Layer 6 of a small transformer language model trained on English Wikipedia (11 layers, counted from 0, width 128). Numbers have three digits each and are written without spaces.
A neuron's activation on a vector x is GELU(weights . x + bias), where the dot is the dot product.
The model reads these tokens: " a" " second" " season" "." " On" " July" " 26" "," " 2013" "," " Dis" "ney" " X" "D" " ren"

The vector x that enters this layer's MLP at each token. A number n stands for (n - 500) times 0.0087.
0 " a": 573416484524596522540571311363431545425431541644330727585413375424606378590498447309427597593313365279336595285620422604549579414680359492634496540435458622435581462525596303390882572426477252575420591673609511641778313536447276560450512565382453576509599596507682688369522574670464443552498421236337465519407638552581495558511517667357498385612590449446618383493488580431615433411462
1 " second": 646319414261506575481782370449512537414468461675384862637466389438510445571387264361277494659458441577455578281700466520564446416665445366605547517454333681539677392527494409625543371425431451556503772709665663380604292444574124581396709456440334690435654480605702814312432593515514462114407451307373504540368613764640641625476430667308443484732438601620406391490386663302401347731457
2 " season": 655347321270458541598834357445339517529440375661436899583493312461430468450487307195268488563468401568491414107695482583561500341757462438741411480495322752373624389570532439605468294337451544671436625712617600607506343357656172640492780419418414643494670445655698718416520566587584539219427448409309474436295760649856551605565333679369457517693525596525487437422406721378446372751426
3 ".": 651364235323399565550549305381503531479527341772371761677398250533522512523510330423428648561535339398558503264637445566548440336715530450666511507450451553519767437557445351480559266350468598550382635673574599556617358287507276552307668387259547592489892524571837731430483569626559585316494445348412451451388745689783558594426313615342366467533540596661501428388235708351395475716506
4 " On": 656337315426443575533743218433648436495419489718485628591387355378388340669370284368419432611450412348548566260683470525524434347732536638610637595576442611523668462627529309563556226311557455584312634653626682621684325334650395478361819573158456435514701474655638671476343586555533582245387445409413428512390712636822527612460324583433440435664637660644314508345267661386399490667419
5 " July": 708245265291507618606827368284475412591527454609554790532524197396432488511439354434170497638712346438428469300561407418539499205722482568616509510595396572499600375664478249425501318390508496622454636762513698507692325422630380575436792457269550586575760479793658674431453541536467556266493436330447463631421644690795551594435500618284463387564561523610363511423417607269412396656579
6 " 26": 714280259409549488602631343345468371472438450612361870615435292487431477567478322460363479604555389460432465262586469458538500247780515596551500513617462622553531335677478364554466365339563602668445581553588662438802337421617383544420644418325571685542683529669751785474490518618441584084562489435462515617175737644809471588611350539139386416638535671572262508348411721304442416547566
7 ",": 703381129442469538556646305286488498571419480726421781523446308531506398580509316451345496602522325390550483388532446455552433383753450512623520520475470550450720306587462339453465315353483517557455645635646720558610431439529418506368786395341571556530831509535711739372542524626487513297560502439462489445361721715822521610422461573269391374541514672665406467354381767283428496644530
8 " 2013": 716345312353479407631802332375525487480404490691409868540488247429387499628448287334323604586451411503559456235677521409598538278719438584512480439530417621609597416703492391551440315264398538519410631585491688506573337361596278620398745355300537614653778639584715870332428557557504488184572496318359454534326844674834559602509508556271393326643513642631331437473385637366462448654494
9 ",": 711438186374448513544614307277541486560400443775399764547451306521448476561469343410380556603538347429582443315541456513575396390794437558601478449432450624511694349562482322461465319297427540549362655627553684588542362368611355527371746356368570549559849540480722727339519560709496467319578484453458466460383753703768617600359468579286424389540481697694497434361447723298442489721489
10 " Dis": 664322315286521590511733223416507482585427440806402782566597337654534559575405432474314556560454299560603468172736461431647333150742560608578650363544345556586601366636459367412536331423433515572230609700601516637623313435679220571464748405259604507501695597705733614534367571744468446288438422328242443516381590563843504621495486540285456447764480490547361397471440571247483434753577
11 "ney": 648394292426410583469769233383441437537418376678464731489550376465549462640487320322301589556543435701608486177495375428641465214848525469602620419552436614576633386662305404518582430351464593467364696564504621606697140320661187616511709392364504585478698598661664726416307504592495538273542535389480553530176698509780639588476426614316518479593454584586354364423273727243424493782548
12 " X": 652354314411414542503553199274521556436399366680409811553547405610542493523521192451225575586460420609604480193571448317548427149734622556671590422602325601524582379577523413489570334476451557585338686665611609450593285455674085593544617446320517660507694607642631789496435406645385583251357524238434519459299737598966624658513407587452508460601547524622334443400462552246430451765544
13 "D": 626413258188423590628662362383515404491452432779367740440565444636510471431464324391309565568405473479592580162644500364633407308753628457657664322618370620464570468493477425504574293446546595493322610625587587517639363432744201672454752413356416652463676632667633853323363560636390707210496534224433382492272705497850589620508403632370564469608461576550410370498347694175457389705551
14 " ren": 622336319326462528502646233437516410554431423824398683549501545529561445571490505318340582588478482492666435063552477399658511317774491469594584498538422652549696465554394469599523376336380481600366601562685671551549148368607142651328733596136562539431623495552747615297341407669645611333520448305290457591388669521975622599570525508416471404707455600695453389354360641284467370680614

Each question shows the input weights of one neuron of the MLP. A number n stands for (n - 500) times 0.003.

n792 (bias -0.091): 561461510544540444473553517447558528513508587516492545525456580478523489446575431524494550540560476580503618546450409557526494464525477499467415619532450457482631513566529519439448540494497353403480516508545523501417506554481538457579536462527518565561515487472529462607628511515440398457484520520474526507599483459550454544477523479526460451500492551500482517550436464541459424458464
It fires most on token 7 ","

n947 (bias -0.163): 491478469474456466453484495512520500370517451489527502471449550490498543500538594570439543524433533522506485497477541520528578465541473524471550571468395416614444486408299581550475539602432518438599528430621542406408519493513447519506476603453410544516555533511468557510485519516475485443528401454472503516549518527358598552483583502409524517482604395493490518461505535556512486506457
On which token does it fire most, and how strongly? 1 " second", at about 1.7

n255 (bias -0.026): 435583405477502456459548566491436485567484416513483495554453500466484461476500427507452416649596525566513533456507505500458468549558467578569428437505474462605490643440437564481561433552539401503493457459417510491474459476451596467492441399444470556600464535405558462642498550487510493438514490560448524532502547495503532429480473626595497575426518437481543603500427518466582486534485
It fires most on token 3 "."

n201 (bias -0.123): 369489528426447528515539459491538590385446495566525393545437585432458438547388542694547493535468397527521522445548581586523415544495444517488549541510487384500480485476518527569527507470459411496514393446486538467438503478628536566528616556526588346488408464582580519555462504460540462561560394495548480496463543564481579541393482513527460529511500415531493635536422478486491531523498
It fires most on token 4 " On"

n787 (bias -0.137): 523479547520441415556527456477481542505538531413533454443485497452536458537546414484503599466571551477455460499393507452539601448565483499459508471527577558513564470515540579532517364450450462473513394481542482497483530459463507455564512477499500504569527560547503441444466463493588470474561503473523497496488535459520449539607548546496489460478627531491576387590492524524533555463546
On which token does it fire most, and how strongly? 8 " 2013", at about 2.2

n721 (bias -0.065): 439478519589464453527610424482561522445624442520575503584460482512485524539526537554487600461483436422508464491479475684505468481476453545349520473525437471481516523487490466478524443553495519482505481410415611449503575451445567505537504571438532534529541595513430467433560449508510431386433475482506468456433463474486452521500604537429459547487515498523486505483575449506394515509586
It fires most on token 8 " 2013"

n321 (bias -0.012): 581464504543555505491466494475547497606468472559515576448580399526485491485519514465412462434539463540522474495481496499509499487489482496505577487486541500522569514440500517599574456518543457450478436526453508462572484597454565595510483462542510516488486510507458404467504542503478464455437530471612507536545427481449534580490559481555557468572569547537517518542497509500417539506550
It fires most on token 5 " July"

n963 (bias -0.214): 534480620472409519520559539435523505594575617497470488524484569432386459610512542455482604451477571503514550539525401524544546477532498454444548442582450516532469424543445574497604496444482376346585554576428535464455516589412523548497495574442518467550498526547476477531474375548509518456471536439585547441425399593498439607425448494480636491624403427545438516538535428491520482440548
Its two highest activations, in order, are on tokens 1 " second", 0 " a"

n18 (bias -0.209): 444311527481480475582490570608518481552575508440436515465407575574513467445509547444530506475596471520424442577459471473400581643575428485513540502585566373543528480439461559457485458506444529618388402588583472605392519506452492472485549559504478506606522616515618479557508430449514518432547537548454435452513539579468475592500498545474417592358634593423565615498464476421498417543624
Its two highest activations, in order, are on tokens 3 ".", 7 ","

n628 (bias -0.117): 516490545480500546486571514458479504482515527582522492401526518455480507519435587479482451561505434527452495432588509443547513499525485418439499564549436457517504499545534484417457466461519479477465509464513521495446474552436500435472446565561509503556500462513485533513461534543530573509483516545524468433559513500496483556406488492583541570493539411570400499463514446522466437440462
On which token does it fire most, and how strongly? 4 " On", at about 0.99

n524 (bias -0.089): 416561431566411566527477552662570557451561557379470453584394445506396589442587569455502532511522464456546481411494476468455427549342348496595482555515533459529514573628558577604478430531581447488450457490541467500458436398459423569550406475552490535471498441494496406412498481609550488445534487434566494421536496556495525600484494420496553514530528546504683442431510540564496535556406
It fires most on token 3 "."

n88 (bias -0.164): 588424457589565430517557651498555582468634507566504367507447450409467507526532500658551447505498518498473389505568496576464454438518551488482557446546513505452413416559518412466492534459480520536472368395469556473559423605448525519380437415557396489526454537527528475473610540585560489530581475481387515458531504555546450444497443453472505530384508549515558649470412518573439423561442
Its two highest activations, in order, are on tokens 6 " 26", 3 "."

n158 (bias -0.204): 429529447508432473471472517470448481543681530503485488497478458473567444513448560469554436525606521594484520415586537620514504513503532507442418518448462530418542484429503463487542560534466447468547503482456527482465580483474485440501533528557472558513508487492440485508537543528497489411492468470536539479593511445516517580449570500494473464550577509480570560463494515520477437527515
Its two highest activations, in order, are on tokens 2 " season", 1 " second"

n325 (bias -0.109): 357476492533399420582610539476479470558536464440531543471475448381452572399483551486512578502529583491494492451541468572510419490483415579485540579351412584414612462344450496582458440555491461482529571506446465505448532468395515546455423471593504563425513433542483399568453578640468486470515468425581510369504527595369533588417494600455587539434605464431615506546494452524393514569573
On which three tokens does it fire most, strongest first? 2 " season", 1 " second", 3 "."

n556 (bias -0.271): 445535456531528517582502534595559418565451496546473408409524553502660531448519600455410451386510498483439502428496515587447659492642468351370562475552406430492593528451566421523470510427541573388464487514489510360532542584448559414550372510556476540487487425536461525529466538528476618585426542484623454461463542477415573560456500494440473407482498636524450358449547560479596486526428
On which token does it fire most, and how strongly? 13 "D", at about 0.12

n484 (bias -0.036): 452491439532473545548535493494408575511506482541530508434500468458437503546522559461465564533559476436504542541413517537443558400537422477493402441473547454472554520426445486394561424527503423501523598544543497477543480450506493506549442634523545407511520512455551441517472521511490587548440539559454443537458497469501497509449491524497578475503546410493563603483485461478485478450548
On which three tokens does it fire most, strongest first? 0 " a", 5 " July", 3 "."